Layer 6 of a small transformer language model trained on English Wikipedia (10 layers, counted from 0, width 96).
A neuron adds its activation times its output weights to the MLP's output. To switch it off is to set its activation to zero at one token and run the rest of the model.

Output weights of the MLP neurons that the questions are about. A number n stands for n times 0.011.
n19: -2 -10 -9 -3 -1 -8 1 11 5 18 14 6 -13 13 -13 9 1 12 24 -12 -3 3 6 -5 9 -7 -22 -1 -11 5 -14 3 15 -8 -11 26 12 20 13 16 10 5 4 4 -3 4 -3 -5 1 -2 4 -2 -11 -1 -17 5 3 -9 0 2 -10 -11 -17 -14 5 3 -2 7 -7 -8 -10 3 -12 8 8 -20 -13 -7 -3 9 -8 -1 10 -17 -6 -5 0 23 5 9 1 9 -14 2 -14 3
n90: -4 -17 21 -6 5 5 -8 -10 1 -31 -1 -3 15 -5 -4 5 -1 6 0 2 -11 -5 15 -7 -7 7 -9 -19 -7 -5 -6 -12 -5 7 -8 -15 -7 17 9 28 0 -5 9 -2 13 6 2 2 -8 -6 16 15 0 -7 17 -1 19 3 10 3 -17 4 17 -5 3 -12 -12 0 -5 -8 -7 -10 -8 -17 9 -8 0 -4 -1 10 -6 12 -5 11 12 -7 -13 10 7 -12 5 3 8 3 6 1
n94: 0 0 2 3 -3 -1 14 8 -1 19 1 -5 -6 -6 10 -10 6 18 -5 9 2 -18 4 11 0 6 13 -5 7 -14 2 0 9 -1 -2 9 -12 -20 -1 -57 5 -2 -2 -12 -11 -3 0 0 18 -5 -4 5 -2 -6 4 -3 14 11 5 5 -1 2 11 -7 8 10 4 1 18 -2 -8 1 -1 -6 -5 6 -14 4 -6 -9 -10 -2 0 -1 11 -14 5 7 -12 5 15 0 1 6 -8 8
n104: 7 -4 -1 4 6 2 -15 -2 10 -3 -11 -6 8 12 -16 7 0 -10 0 0 1 -7 -28 -11 -8 35 6 -10 -4 10 -10 9 -16 1 -14 -5 -3 -1 -18 -12 -8 2 23 -2 -1 5 -11 14 5 -5 15 5 -3 -4 16 -6 -16 -8 0 31 0 3 -2 2 -1 1 3 -22 8 -9 3 -13 4 -2 -2 -13 18 9 -5 7 7 21 19 0 13 -8 -8 14 0 -14 6 5 4 2 -3 -8
n111: 4 12 4 6 -8 0 -12 -15 -3 7 -11 -5 30 -20 -5 12 18 -2 9 -10 4 -14 -6 -3 4 0 -4 18 -5 -2 0 -11 -11 15 -25 1 -10 7 2 -10 0 -5 -3 -3 4 4 -14 -19 -1 10 -16 2 4 -1 18 18 8 -9 -2 2 -4 -5 -3 11 -4 -8 -6 19 9 2 9 13 -17 7 5 1 -10 -14 8 9 1 -12 5 15 2 -3 -26 10 19 -1 -3 -6 17 -1 6 1
n134: 3 19 1 6 -1 4 -12 5 9 0 7 6 2 1 10 8 -4 9 14 -5 -5 -3 2 7 12 -10 -2 4 0 -4 0 18 -3 -5 -4 10 3 6 -8 -15 -10 12 10 -1 3 6 7 -20 -4 3 1 3 -12 8 6 -10 -11 -7 -4 -1 4 2 -11 1 -8 -3 7 5 6 -13 -3 -2 1 -8 13 -8 -13 -1 -23 -5 -10 11 -1 1 -3 1 8 -6 -11 9 5 -6 16 13 -16 -5
n141: 3 4 0 3 0 -13 -5 -8 21 8 -5 -3 -1 1 12 -6 -4 2 6 -6 -13 -10 -7 7 4 7 6 3 10 6 7 -10 -5 -2 -4 10 1 2 0 2 14 2 -2 -8 -2 3 10 -3 2 13 10 0 7 4 -10 6 -24 -1 3 -1 -15 8 -5 2 18 4 -8 -3 -13 8 -11 -9 -6 -5 -14 -3 -1 -3 14 7 8 0 3 13 -14 5 1 -9 11 0 -16 0 -13 -10 9 6
n185: 18 5 2 0 3 3 -8 5 -3 -3 12 5 -6 4 -1 -4 0 -1 -4 -3 2 17 -16 -3 8 29 -5 2 1 -8 -8 0 1 5 -9 -2 -7 0 2 6 10 2 -4 -3 -7 -5 -8 -1 -2 1 11 -10 4 -2 12 -18 3 -8 -3 -3 3 -9 10 2 -13 -5 -13 8 0 -3 4 7 2 0 6 0 0 12 -12 -4 1 14 -8 -13 3 -13 6 2 1 0 -9 -4 -2 10 6 -3
n239: -7 3 8 12 6 25 -8 -5 -1 21 -6 -8 0 10 -10 -10 -4 -3 -6 -2 17 -3 2 -10 1 0 3 -7 2 6 -2 21 1 5 12 -9 1 -7 -27 -19 3 6 -3 -17 11 7 -1 -3 7 5 -19 6 0 1 -15 -4 -6 4 29 -11 -6 3 -2 -8 5 18 -7 12 -16 12 0 10 -11 4 1 -2 -8 15 -11 2 -12 8 4 5 -6 -35 10 11 -4 -5 -2 -7 -6 0 12 11
n246: 6 11 12 4 -4 5 -10 -4 -3 -3 -6 5 13 17 20 -4 16 -6 4 -3 10 8 9 -5 -1 13 7 4 -13 8 6 -16 -3 -26 22 -2 1 -3 -5 9 3 -17 -2 -32 5 -12 -9 -5 19 -5 -4 20 -3 7 -19 -4 10 -7 1 -3 -21 3 -15 -16 -1 1 1 15 -13 -9 34 12 1 -24 2 4 4 -12 1 -4 9 -19 5 -7 -3 -3 8 4 -1 5 -22 -8 13 1 6 -2
n253: -2 0 5 3 6 -5 4 6 4 33 -12 -1 6 3 13 -10 5 -17 -12 5 8 -3 7 4 -12 -27 5 -3 10 -10 -5 8 12 -5 8 -6 10 4 -11 -93 13 -1 3 -8 8 -15 -7 -5 -2 -2 -12 1 -4 -3 -6 3 6 19 3 -8 -10 12 3 13 -3 24 3 -19 2 0 -4 6 -5 7 0 3 2 8 -11 -7 -10 8 -3 -9 -1 2 8 17 4 -3 0 12 -4 8 -4 0
n264: 3 -5 -12 4 3 -5 0 6 -10 17 4 16 -18 -4 14 12 13 7 -3 14 -8 -7 27 -24 -7 -16 2 11 2 -22 6 -1 7 12 14 -4 22 -10 14 -12 1 2 -17 -7 3 -9 11 0 7 6 2 0 20 1 -5 16 14 3 -9 -9 -6 4 -6 -1 7 17 -11 11 9 2 -4 5 6 -14 3 -1 -3 -16 26 3 -4 -10 5 -14 2 -17 9 -6 -12 -21 0 -3 -17 -5 13 -18
n278: -3 -2 6 5 -10 1 2 15 -7 9 14 16 14 10 3 3 8 -6 -3 3 -7 2 -1 18 -6 -6 0 0 -2 0 -8 6 4 -2 -5 2 -27 10 -1 -11 -9 10 2 -13 -11 -1 -8 -3 -11 2 -1 -6 5 26 1 -16 -3 17 -4 -5 11 -10 8 0 -7 -8 4 0 12 12 -1 -7 -14 9 4 -13 -17 2 -11 4 -19 7 3 -19 5 14 5 13 17 0 -10 -20 12 5 -12 11
n312: -4 -9 8 -5 -21 -2 -7 -9 -8 -7 3 6 20 -6 4 -1 5 -7 8 -2 -5 6 23 -9 1 5 -3 11 -5 2 12 -3 6 -4 -2 2 12 -8 -12 -17 -15 12 -3 -20 5 -13 -3 1 -11 -5 2 9 -5 -9 2 3 -6 14 14 -9 6 -11 1 -1 -20 4 0 9 -14 -17 -3 22 -12 5 20 3 -6 0 4 3 -5 -4 6 8 -3 10 0 -2 8 2 10 -5 4 3 -2 25
n338: -17 8 -4 3 -1 5 8 -2 -14 14 15 0 3 1 -7 3 -11 -4 7 2 5 -6 9 -4 8 -3 2 5 9 -14 0 -3 -8 15 -10 3 9 -14 -6 3 -15 3 2 15 8 9 10 0 -3 29 9 -5 23 -13 -8 4 -10 -3 -11 -5 6 17 6 -7 -1 10 -1 1 -17 4 -14 -5 -21 -2 -12 2 -1 0 9 -2 -16 -8 13 5 8 -16 7 8 1 5 18 -9 -6 -8 -1 -10
n342: -3 6 -17 -7 14 16 -7 -8 11 -25 -6 -11 7 -1 4 -1 8 -3 2 -7 -4 -17 -5 -6 -8 23 17 -1 23 9 7 -14 -17 16 -20 8 -31 8 4 -15 -13 -7 21 2 -6 -4 -2 25 -2 -1 -7 10 -25 12 -4 -6 0 25 8 0 1 0 -13 -5 -6 9 -9 -4 2 6 15 -12 3 10 23 4 -20 7 3 -1 -3 -1 -1 7 7 4 -9 12 15 13 5 -8 -4 -1 12 -3

Each question names a token from some text and the token that comes next. It shows the activations a of the neurons there, in the order above. A number n stands for n times 0.044.

Then comes g, the gradient of the next token's log-probability with respect to the MLP's output, scaled to length 1. A neuron's effect is roughly proportional to its activation times (output weights . g). A number n stands for n times 0.0051.

"d", then "ic"
a: 0 -4 -1 0 7 -3 -4 27 -1 -4 0 -3 22 -1 -1 0
g: 54 -2 2 -14 7 4 18 -26 -8 8 8 33 -25 10 15 30 -33 -26 -31 24 -8 -25 -8 35 -5 14 33 23 0 4 -2 -6 44 11 -9 -7 29 -15 4 2 40 5 -1 -5 -18 -5 -34 -13 -24 -4 12 -3 -8 -10 -9 25 29 22 -14 -1 40 -7 21 -10 12 -12 11 16 -6 -4 -11 -10 36 -11 31 -27 -7 4 -19 -22 -27 13 -31 -8 -9 -6 -5 3 -14 2 -32 -42 26 -15 -33 6
Which two neurons, each switched off alone, lower its probability most, in order? n185, n278

"t", then "ar"
a: 0 -4 -3 0 0 -2 -1 -4 -3 -1 0 -3 -3 -4 0 3
g: 23 2 5 36 14 4 -8 -4 13 4 -60 -25 24 -4 14 -14 25 -24 -9 -43 45 -11 -23 -4 13 4 1 15 -4 41 -30 -13 -8 -6 -13 0 -55 -11 11 24 1 7 20 -16 22 21 30 -16 -21 35 4 23 2 -6 -16 22 -22 30 24 1 -8 -17 37 1 -2 -18 -9 2 28 9 4 30 -3 0 -4 -18 11 2 -7 0 -12 -9 34 -20 -5 -11 9 16 -18 -11 1 -30 -41 -16 -12 -10
Which neuron, switched off, raises the next token's probability most? n239

" the", then " B"
a: -4 -1 12 23 -3 -3 -3 -4 14 -2 55 -2 -2 -4 -1 0
g: 19 -12 -26 24 -40 -27 -25 -11 28 -5 -28 -37 -12 -10 27 12 -29 -16 -22 -12 12 5 -14 -7 2 -1 4 21 -15 -20 -3 47 -1 5 6 -33 33 29 1 -5 23 -27 19 12 -19 -44 -21 9 2 -3 -16 23 36 -18 27 -24 6 -19 20 28 14 -15 15 -10 -30 3 6 44 3 28 17 -12 -4 -2 -15 4 18 -25 14 -22 17 2 26 31 4 11 -34 14 14 -1 -10 18 15 -15 8 -9
Which two neurons, each switched off alone, lower its probability most, in order? n104, n253

" ma", then "ki"
a: -3 -2 -2 -1 0 0 -4 -3 -1 0 0 -1 -4 -3 -3 0
g: -3 5 -19 18 26 4 -61 18 24 -10 4 -1 -11 -7 15 -20 -11 10 12 -15 -29 -46 16 28 3 16 -23 2 10 44 0 -31 -18 -20 20 -13 7 -22 1 -40 -42 -2 27 34 0 19 13 -31 -32 -4 19 7 19 20 -10 22 -10 7 -8 4 -18 -25 -2 -4 5 4 15 13 -25 -3 7 9 -12 -1 3 17 -21 -7 19 28 7 14 13 30 -24 31 -28 -14 7 17 31 -7 5 -18 30 -30
Which neuron, switched off, raises the next token's probability most? n141

" that", then " she"
a: -1 -3 8 37 15 -3 0 -4 41 -2 26 -1 16 -4 -2 -4
g: -8 -19 -47 -36 -2 25 -33 24 11 -40 -6 -9 24 -1 11 -15 14 -29 5 19 -8 -7 43 16 -36 -1 -19 9 25 -2 -2 -32 4 26 -6 -22 10 -21 -24 22 -14 -19 17 13 42 0 16 16 9 -15 22 -14 10 -12 -12 22 6 44 -3 -1 -18 6 -30 34 2 -39 -9 -2 2 1 -23 22 -19 5 18 33 21 -6 21 21 -29 -15 23 2 -4 21 -20 28 11 9 -7 -16 0 -25 -8 0
Which neuron, switched off, raises the next token's probability most? n239

" The", then " most"
a: -3 -4 -1 8 -3 -1 -4 -3 23 0 20 -2 0 -2 -2 -2
g: 40 -8 9 -38 18 -2 43 35 -18 31 -11 36 8 -51 -26 -12 10 -1 10 -8 34 29 21 20 4 -5 6 3 18 -25 7 9 15 26 -17 7 -8 38 2 -1 -30 5 -11 -17 -19 0 -52 -4 -25 31 -9 -1 6 -4 2 -17 2 -15 23 11 -14 -16 17 -1 16 -22 -2 -39 -31 -7 -25 6 22 9 7 16 -3 -16 8 4 -2 -13 25 -25 -14 17 -24 20 11 -25 -18 -8 9 4 -29 22
Which neuron, switched off, lowers the next token's probability most? n253

"day", then "s"
a: -3 -2 -3 24 -3 -2 -3 -3 -3 0 0 -2 -4 0 -4 0
g: 0 19 2 62 24 -6 -21 -9 37 1 30 -22 27 -46 -9 -8 0 -2 5 8 -1 0 -9 -3 8 -11 -5 32 -35 -12 -14 0 -34 2 -3 -18 -24 17 -20 9 -12 3 29 1 -20 8 16 14 -2 8 2 -25 -19 19 9 -20 5 57 -17 24 -7 5 14 18 14 -11 14 39 -12 -16 7 -5 0 -6 36 -12 -11 -15 -46 -18 -13 41 -23 -36 27 14 -3 21 -6 1 -4 -13 0 -9 -13 -27
Which neuron, switched off, lowers the next token's probability most? n104

" ", then "==="
a: 0 0 3 -3 0 -1 -3 -4 -3 -1 37 -2 -3 8 0 -4
g: 11 14 27 -8 -16 -3 -11 -8 37 11 0 19 -30 1 13 40 19 6 15 3 -19 23 46 -18 -18 -23 -19 27 7 -9 12 37 -22 -13 20 15 17 -36 -14 -22 10 -12 -32 1 -5 30 23 -6 -1 -33 9 4 -8 1 -30 23 22 3 9 1 -18 -6 -13 -19 29 32 -1 36 -23 -11 23 8 -2 -50 -31 -44 -11 -20 -3 -16 6 10 16 -23 6 -15 -13 -18 -6 28 6 6 4 -10 25 -19
Which neuron, switched off, raises the next token's probability most? n264

"i", then "ó"
a: 33 -2 0 0 0 0 0 -3 0 0 0 0 0 -3 -2 0
g: -27 -47 4 -5 42 -13 -14 17 -15 -3 18 16 28 11 -27 13 35 12 26 -4 5 14 -17 -5 -23 -5 -3 17 18 -21 -18 27 6 -34 -27 63 -8 6 6 43 11 2 6 -8 -7 11 -3 9 2 -1 -13 -36 -19 8 7 30 2 -6 -45 -12 7 13 12 -3 17 10 -13 9 -12 20 15 -39 -27 26 -25 -32 12 22 -27 2 -12 4 -17 -11 8 -30 0 -9 -10 -8 10 -27 19 28 18 5
Which neuron, switched off, lowers the next token's probability most? n19

",", then " and"
a: -1 -2 6 -1 -2 -4 -2 5 4 -2 95 0 -4 1 4 -4
g: 32 -6 -2 41 -6 21 -3 -30 -1 -22 7 8 -17 -16 28 4 -16 21 17 -25 -2 -14 -22 14 26 10 -12 9 35 8 -31 -12 6 -42 33 46 9 -31 -16 -23 4 17 1 -16 -17 23 -9 8 -23 -3 -9 -23 -39 31 4 -9 11 26 -16 -16 -47 -2 -2 -20 30 6 42 35 -3 0 37 -29 13 1 -13 -6 0 17 9 -7 13 -9 10 -2 12 -29 1 16 -31 0 -6 -9 -16 -6 19 4
Which neuron, switched off, lowers the next token's probability most? n94

"e", then " ("
a: -2 -4 0 -1 0 -3 -3 -4 -1 0 0 0 -2 -2 -4 -3
g: 11 1 -34 9 -35 0 20 0 -11 1 51 21 11 -5 -1 14 -17 41 21 -30 17 19 7 -25 9 -37 -22 -21 -2 18 21 8 -24 0 -21 -5 -1 -11 -9 -15 2 24 -33 7 -14 10 -5 -10 4 -17 31 -1 -8 -36 9 -2 -29 1 22 24 -34 -9 15 -13 47 36 8 49 -10 0 16 19 12 -31 4 -10 15 3 10 21 16 20 -16 -24 -1 -3 4 -16 5 -23 -35 -22 -15 -26 6 26
Which neuron, switched off, lowers the next token's probability most? n342

"on", then "our"
a: 1 -3 -3 -1 24 -4 52 2 -1 0 0 19 -4 0 -2 0
g: 31 -24 20 7 -64 -17 28 16 20 4 -8 -49 0 -25 15 23 -2 2 37 12 20 -22 5 -2 6 0 24 0 19 -31 -21 16 14 13 -2 42 6 -23 -23 7 3 -21 -36 27 -6 -2 9 -4 12 -5 14 31 -20 -7 16 -47 24 -7 8 5 -20 -21 2 17 10 15 -18 -19 -23 25 2 -29 16 -16 -11 14 18 -1 -2 20 17 14 -15 -39 -21 22 -14 -16 -12 19 14 -22 -6 12 -7 6
Which neuron, switched off, lowers the next token's probability most? n141

"mer", then "g"
a: -4 -2 -4 0 0 0 0 0 -3 -1 0 0 -3 -4 0 -2
g: 43 -1 -6 10 -34 -4 -41 -4 -4 -1 -11 -29 11 4 -12 10 -10 -5 18 12 0 12 -32 -5 68 -3 6 -44 22 -29 -9 5 4 28 -28 -19 16 40 -3 10 14 9 -15 -11 23 -7 17 21 -23 -21 -23 -41 -6 9 39 -11 25 -8 -31 6 10 -8 1 34 6 30 4 -43 -17 -17 10 -6 20 1 13 -10 7 14 -1 -19 -20 6 13 -6 -2 12 12 12 -5 41 -7 -15 -17 -3 -16 15
Which neuron, switched off, lowers the next token's probability most? n94

"s", then "c"
a: 0 0 0 -1 -2 -3 -1 -1 -3 9 0 -1 -3 16 -1 59
g: -17 -31 20 -3 1 -40 24 -10 11 -22 52 -1 -1 -13 -22 -34 4 -16 9 12 15 -2 11 20 24 -16 -11 -9 15 8 12 -30 29 -19 16 -5 20 -20 14 1 -10 -7 28 -23 -22 -4 -2 4 -8 -26 28 14 5 17 -8 -16 13 28 -21 45 29 -30 -1 -38 -35 5 35 31 14 0 -48 -6 0 22 -13 23 13 11 -15 -3 -17 -2 4 19 13 23 -12 -23 20 -11 -36 0 -14 12 15 -14
Which neuron, switched off, raises the next token's probability most? n342

"H", then "on"
a: -1 0 0 0 3 -1 18 -1 -1 -4 -3 -3 -1 -3 -3 -3
g: 19 -25 1 -7 32 -19 36 8 4 -24 7 -25 14 24 7 11 -20 1 3 -7 18 -11 19 19 1 -5 7 2 -20 -11 -1 24 -3 -8 27 13 -8 9 -45 18 -24 10 9 7 10 -24 7 -1 -20 -23 16 -7 -15 9 -24 16 10 19 10 -24 60 1 38 -12 -18 11 -50 -32 3 3 -5 -13 29 -25 8 1 3 26 7 -13 -13 11 10 -29 -33 -51 -1 33 -8 33 -23 2 -25 -2 -3 30
Which neuron, switched off, raises the next token's probability most? n141

" include", then "d"
a: -4 -1 -2 23 4 -3 -4 -1 -4 -3 -4 0 1 -1 -4 0
g: 2 24 -12 38 25 -23 37 -18 2 -19 8 4 16 58 -15 11 -6 -13 -10 14 -10 -20 11 24 -21 21 52 -19 38 1 -8 8 0 -23 6 30 -19 -18 5 -1 0 12 13 -26 0 21 -31 18 -11 1 -22 -14 19 -12 -28 -13 -40 21 14 -4 -22 -21 25 -5 -18 -14 -8 0 -28 32 7 -10 20 8 -15 -11 -2 -20 -36 -4 29 -8 6 -32 12 -15 -3 24 9 18 13 -19 -12 -29 4 30
Which neuron, switched off, lowers the next token's probability most? n104

" single", then " with"
a: 0 -3 -3 19 -3 -1 -4 -4 -2 0 -3 16 -1 -1 -4 0
g: -10 8 -24 -10 2 25 -1 43 -24 -8 -44 37 -5 -6 34 37 -5 7 6 12 7 -40 1 -7 2 -3 3 -15 -20 0 8 -23 -14 -21 18 7 -21 -18 -17 22 17 8 -15 -15 -8 -11 2 -19 -28 -57 -44 32 26 7 -26 29 30 12 -12 4 10 2 -9 -16 12 -12 -23 -17 30 -6 19 4 -3 -23 22 20 21 8 25 22 -6 -26 21 12 -19 14 17 12 -12 -20 6 29 -13 -6 35 -6
Which neuron, switched off, lowers the next token's probability most? n264

" released", then " in"
a: -4 14 -2 23 -3 3 -3 -3 -3 0 -4 -2 11 0 -3 0
g: 11 -10 -15 1 5 -16 0 39 4 7 -43 -9 31 10 8 47 1 -6 0 30 -10 6 37 13 10 7 1 -26 -10 -44 -15 -12 -13 -42 17 -17 11 4 24 30 -1 -18 -30 -14 20 -9 -13 7 40 5 3 -2 -19 -32 -42 14 22 16 -11 -11 2 19 30 7 17 -4 -18 -22 9 -16 -1 6 6 -15 28 7 -11 42 0 32 -3 21 -20 -1 -16 -40 -38 1 23 -18 -18 8 -21 13 -4 8
Which neuron, switched off, lowers the next token's probability most? n90

"\"", then "."
a: -1 -4 16 3 -2 -2 -1 -4 2 -3 35 -1 -2 -4 -4 -3
g: -25 -2 -20 36 -2 10 7 -12 -6 -16 24 -11 -30 2 -10 18 -18 24 14 3 14 -1 -1 22 -30 26 -19 22 8 -8 15 -32 41 -10 31 20 32 -32 13 -5 16 16 -3 -11 8 10 -23 21 -4 -23 -53 -19 1 20 -12 -7 7 7 25 3 23 -12 -13 -21 14 -27 -3 3 26 15 22 4 -11 -3 7 18 -21 -7 39 -5 -1 -33 -15 -24 -11 -44 27 -27 -41 33 28 -20 11 2 9 -7
Which neuron, switched off, lowers the next token's probability most? n94

"an", then " football"
a: -2 0 0 -2 -2 0 0 0 0 0 0 0 0 -1 27 0
g: -2 -18 11 -23 -27 -32 -26 3 3 13 -15 12 -1 -32 43 -12 -10 -18 -9 36 -2 -12 15 -1 -25 -16 17 -3 16 18 -25 -18 22 -22 -2 61 -2 14 0 10 -6 3 -20 -11 -1 26 -17 -2 -16 -11 9 15 18 -19 -26 1 14 -3 -6 28 -41 -14 -1 -15 21 11 -19 25 11 22 -29 18 -23 41 24 -24 -29 -1 8 46 -37 -9 33 -9 5 -14 24 7 4 20 36 -8 5 -1 7 -2
Which neuron, switched off, lowers the next token's probability most? n338

" ", then "pr"
a: 0 0 1 -4 -1 0 -3 -3 -1 -1 18 16 -1 12 9 -1
g: -25 -5 -6 -22 -27 -21 -31 4 19 0 36 11 5 3 -20 -15 24 -25 -15 -15 23 20 3 26 30 35 -28 18 -11 15 23 9 11 -24 9 11 1 -28 11 -20 3 4 16 -9 -4 15 -54 -16 -22 22 -10 4 -34 -33 -28 -7 -2 -7 10 2 -3 0 -28 51 36 -7 -10 -2 4 -32 -19 12 10 14 -13 39 -36 -5 14 -7 22 4 29 37 20 8 11 -9 -8 7 -1 -4 -24 27 14 -14
Which neuron, switched off, raises the next token's probability most? n264

" with", then " a"
a: -4 -1 -1 -2 2 24 -2 21 -2 -1 -3 0 -3 0 -1 -3
g: -11 -22 23 -30 -16 11 4 38 -27 4 -35 28 13 -6 26 -30 -14 1 21 -10 -8 25 -6 29 30 -1 23 -28 10 12 -27 -17 26 22 -27 -6 19 -3 21 19 19 -19 -27 -18 10 -12 11 31 1 -27 -13 22 20 15 -5 -41 36 -27 15 -8 4 10 -16 -1 17 -10 13 23 -8 6 -21 28 3 1 -7 -47 20 6 24 27 -22 3 -24 -45 6 10 16 -2 -13 -3 1 4 -34 -22 2 -11
Which neuron, switched off, raises the next token's probability most? n134

"or", then "e"
a: 6 -3 -2 0 0 0 -3 0 0 0 -1 -1 -2 0 -4 0
g: -1 -47 15 7 -6 -12 29 -17 -8 -17 -34 11 1 19 -4 3 -12 17 -12 24 17 -17 -6 -16 8 41 3 -40 6 -10 -12 -2 14 1 -11 -6 -13 27 -20 34 9 4 -22 -24 53 -46 0 3 -3 -13 28 3 39 10 -16 15 8 -2 6 -6 -21 -29 15 20 -20 12 6 -4 28 3 -5 5 -14 -3 -16 7 51 15 -48 -11 19 10 -25 5 -13 -3 -7 -11 5 5 -23 -33 27 -1 13 40
Which neuron, switched off, lowers the next token's probability most? n338

"r", then " po"
a: -4 -1 27 -4 -1 0 0 -2 0 0 2 -4 -1 -1 5 0
g: 28 -11 24 -32 -15 8 -28 43 1 31 33 14 19 -28 -31 -16 11 6 9 -9 -21 25 -20 30 4 -23 8 20 48 -32 -23 -4 5 42 -29 13 16 0 -20 -10 -17 26 -14 9 -19 -19 21 -14 8 -19 13 -3 14 22 7 -7 -17 -6 0 0 -14 35 10 -15 5 28 23 -9 -10 -15 -4 -10 -18 -22 -29 -27 3 24 -36 3 -11 6 -2 29 10 1 -21 34 -5 12 -22 -15 -14 -27 22 7
Which neuron, switched off, lowers the next token's probability most? n94

" its", then " or"
a: 0 -4 7 20 10 -2 -4 -3 5 -2 48 -3 -3 -2 -1 0
g: -15 13 -30 -8 0 1 17 -16 -10 -9 -1 25 11 -50 10 45 2 16 40 -1 -24 -22 0 9 3 -23 -3 11 16 14 4 23 39 -26 14 5 9 27 9 -9 -5 12 -5 2 -49 -14 35 -28 2 20 -22 -29 -59 19 29 -3 4 -8 -8 -25 -2 -20 -6 -11 4 -17 21 13 -18 -12 40 -7 -1 -33 31 15 13 2 17 7 13 16 16 4 19 -26 -3 26 -15 -17 -21 -17 -14 -19 15 6
Which neuron, switched off, lowers the next token's probability most? n111

"\"", then " was"
a: -2 -3 2 16 -1 -3 0 -3 -4 -1 0 0 -4 -2 -2 -2
g: 32 -2 12 7 30 -40 -11 -17 -28 -40 -35 -16 7 6 -2 9 20 14 27 -14 -5 -12 -7 -25 17 -3 39 -7 21 18 -44 -3 -5 3 11 14 -20 3 31 -5 -25 30 -12 -15 2 49 2 21 -9 3 2 -3 18 -34 -20 -11 17 41 14 -1 -14 18 23 26 12 -20 -18 16 -12 20 3 1 3 3 34 4 8 -11 -33 30 12 -9 6 -31 -14 -27 11 7 -25 -13 -17 -29 -8 -34 9 20
Which neuron, switched off, lowers the next token's probability most? n104

",", then " \""
a: -1 -3 11 1 -4 -4 -1 0 17 -2 74 0 -3 1 2 -4
g: 14 14 10 4 3 -27 50 -4 -2 3 3 -33 -5 -15 20 -20 -7 8 -41 -4 0 3 8 17 -31 -11 12 11 10 4 45 27 -17 1 -10 -21 7 20 13 26 16 15 13 -5 15 17 38 3 -20 7 5 13 2 -19 12 -18 11 19 61 -23 11 23 9 30 0 -1 -31 -31 -26 -28 -10 -34 6 26 4 9 7 -39 -6 -7 -45 7 -30 11 -9 5 -33 -1 9 9 -2 -4 -10 -39 -20 -5
Which neuron, switched off, lowers the next token's probability most? n253

"hi", then " ma"
a: 22 5 -1 -1 0 -4 0 3 -1 -1 0 0 -1 -1 -1 -2
g: 4 -10 29 -24 -4 -1 0 -21 -36 32 19 23 -11 -16 19 -7 4 14 -9 -23 10 12 -15 11 -7 -37 -37 -6 16 -9 22 66 21 4 7 -8 -7 6 -3 22 18 27 -41 15 -21 5 11 4 -18 12 12 5 -19 10 25 -37 23 9 -11 6 -29 0 7 -15 16 3 41 -1 14 -19 12 20 -19 -27 -7 -16 5 6 -12 52 23 -9 5 19 -21 -18 22 -32 -10 -19 6 -30 -8 2 -12 -32
Which neuron, switched off, lowers the next token's probability most? n19

" the", then " h"
a: -3 -2 17 14 -4 -2 -2 -4 2 -1 57 -2 -3 -4 -2 0
g: 2 -40 -11 -6 12 1 -26 17 -5 -13 -11 25 2 31 10 26 -10 -9 13 30 20 -12 31 11 -9 -44 -4 -29 -3 -14 -18 4 3 -6 -12 9 35 24 27 24 20 4 -18 -4 -23 29 2 -20 -17 2 13 12 -11 -18 -12 -25 41 -15 14 11 9 -13 7 0 14 -28 3 -18 76 -16 -9 -8 -13 24 15 -5 -33 24 6 -2 19 -6 -28 6 -7 -14 -18 52 -18 -3 -25 -9 -6 -19 1 -17
Which neuron, switched off, raises the next token's probability most? n253

" the", then " two"
a: -4 -4 15 -3 -4 -1 -4 1 -1 -2 55 -3 -1 -4 -3 -1
g: 31 -36 2 -29 4 -6 6 45 -35 -13 -43 26 -17 8 12 -20 14 -17 -35 12 11 13 15 -1 -3 -22 -4 -23 15 -20 12 -4 -17 30 15 32 10 6 -6 8 -32 7 -44 -11 15 -2 34 -22 -16 15 -23 7 11 26 17 -5 29 23 -20 22 -10 24 -5 17 11 -7 1 2 -6 -5 -15 -6 53 23 10 -27 -23 3 4 -5 -40 -27 -4 -20 -9 13 9 -1 31 -11 38 3 -9 2 -14 -11
Which neuron, switched off, lowers the next token's probability most? n253

"que", then "r"
a: -1 -1 0 0 0 -4 -1 -1 0 0 0 -1 -4 0 -2 0
g: -1 49 -6 25 39 22 16 -5 10 -22 -37 11 18 66 -13 -7 13 -23 -2 3 24 4 9 6 36 11 24 -14 17 -14 12 0 -17 -9 -17 -4 28 -16 7 -7 -28 -5 -8 11 -9 3 -27 -12 13 3 -30 -3 -3 -40 10 -10 -3 -21 -24 5 -6 2 -23 -4 46 -22 -36 -24 10 12 0 -27 24 -12 11 14 16 -47 -12 -8 19 33 14 -4 -5 -2 -19 12 1 -11 -2 -18 0 32 7 -25
Which neuron, switched off, lowers the next token's probability most? n278

"ult", then "im"
a: 0 42 -1 0 -1 -2 -3 -3 -2 0 0 -1 40 0 0 -3
g: 23 -16 40 -11 -13 39 10 7 -26 19 -19 10 -43 -29 5 -21 0 -9 38 -8 9 4 -10 14 -22 -17 0 11 -7 11 -8 39 52 -1 -15 -6 3 13 42 5 -26 28 -7 9 -1 -26 -1 -20 -26 24 -45 -10 17 9 2 15 33 6 22 3 4 -36 29 17 -10 -8 20 -9 19 -13 -11 19 17 1 6 -22 -22 -16 14 -15 14 -40 -3 29 -25 -10 -2 -22 18 1 -28 2 -15 -1 6 -21
Which neuron, switched off, lowers the next token's probability most? n278

"ve", then ","
a: 0 -1 -4 2 -4 -3 3 6 -1 0 -1 -3 -2 0 -1 0
g: 6 16 -26 13 -50 29 21 -25 17 13 37 16 -21 -12 20 35 -32 43 27 9 24 -6 6 -19 -6 -9 -6 -43 28 47 -3 15 -23 -16 21 17 44 -8 7 -9 -7 17 4 9 -13 10 -24 -11 6 -19 3 0 -36 7 4 -10 -15 6 -14 -3 -24 -6 10 -26 0 -4 -6 1 -13 16 29 -23 5 21 -30 9 -34 -6 0 0 18 13 7 -8 -5 -13 6 -7 -30 -12 3 -28 -14 5 48 -10
Which neuron, switched off, lowers the next token's probability most? n111

"now", then " official"
a: -3 -2 -4 21 3 0 -1 -2 51 -4 0 -1 2 -2 0 0
g: 7 -7 19 12 -23 -4 2 -4 18 45 -4 2 -8 2 20 -26 -23 16 30 -26 -3 21 6 13 10 13 50 -22 3 24 20 -3 -13 -11 -1 -15 -23 31 40 12 7 7 5 -15 -5 15 6 25 -8 10 3 -23 34 2 7 -10 -63 -14 -6 -40 -14 -9 18 -13 1 18 -10 10 12 7 2 2 -52 -13 -12 -34 6 -25 -15 -43 8 4 21 -34 -12 -17 14 1 15 1 1 -34 -5 29 28 8
Which neuron, switched off, lowers the next token's probability most? n239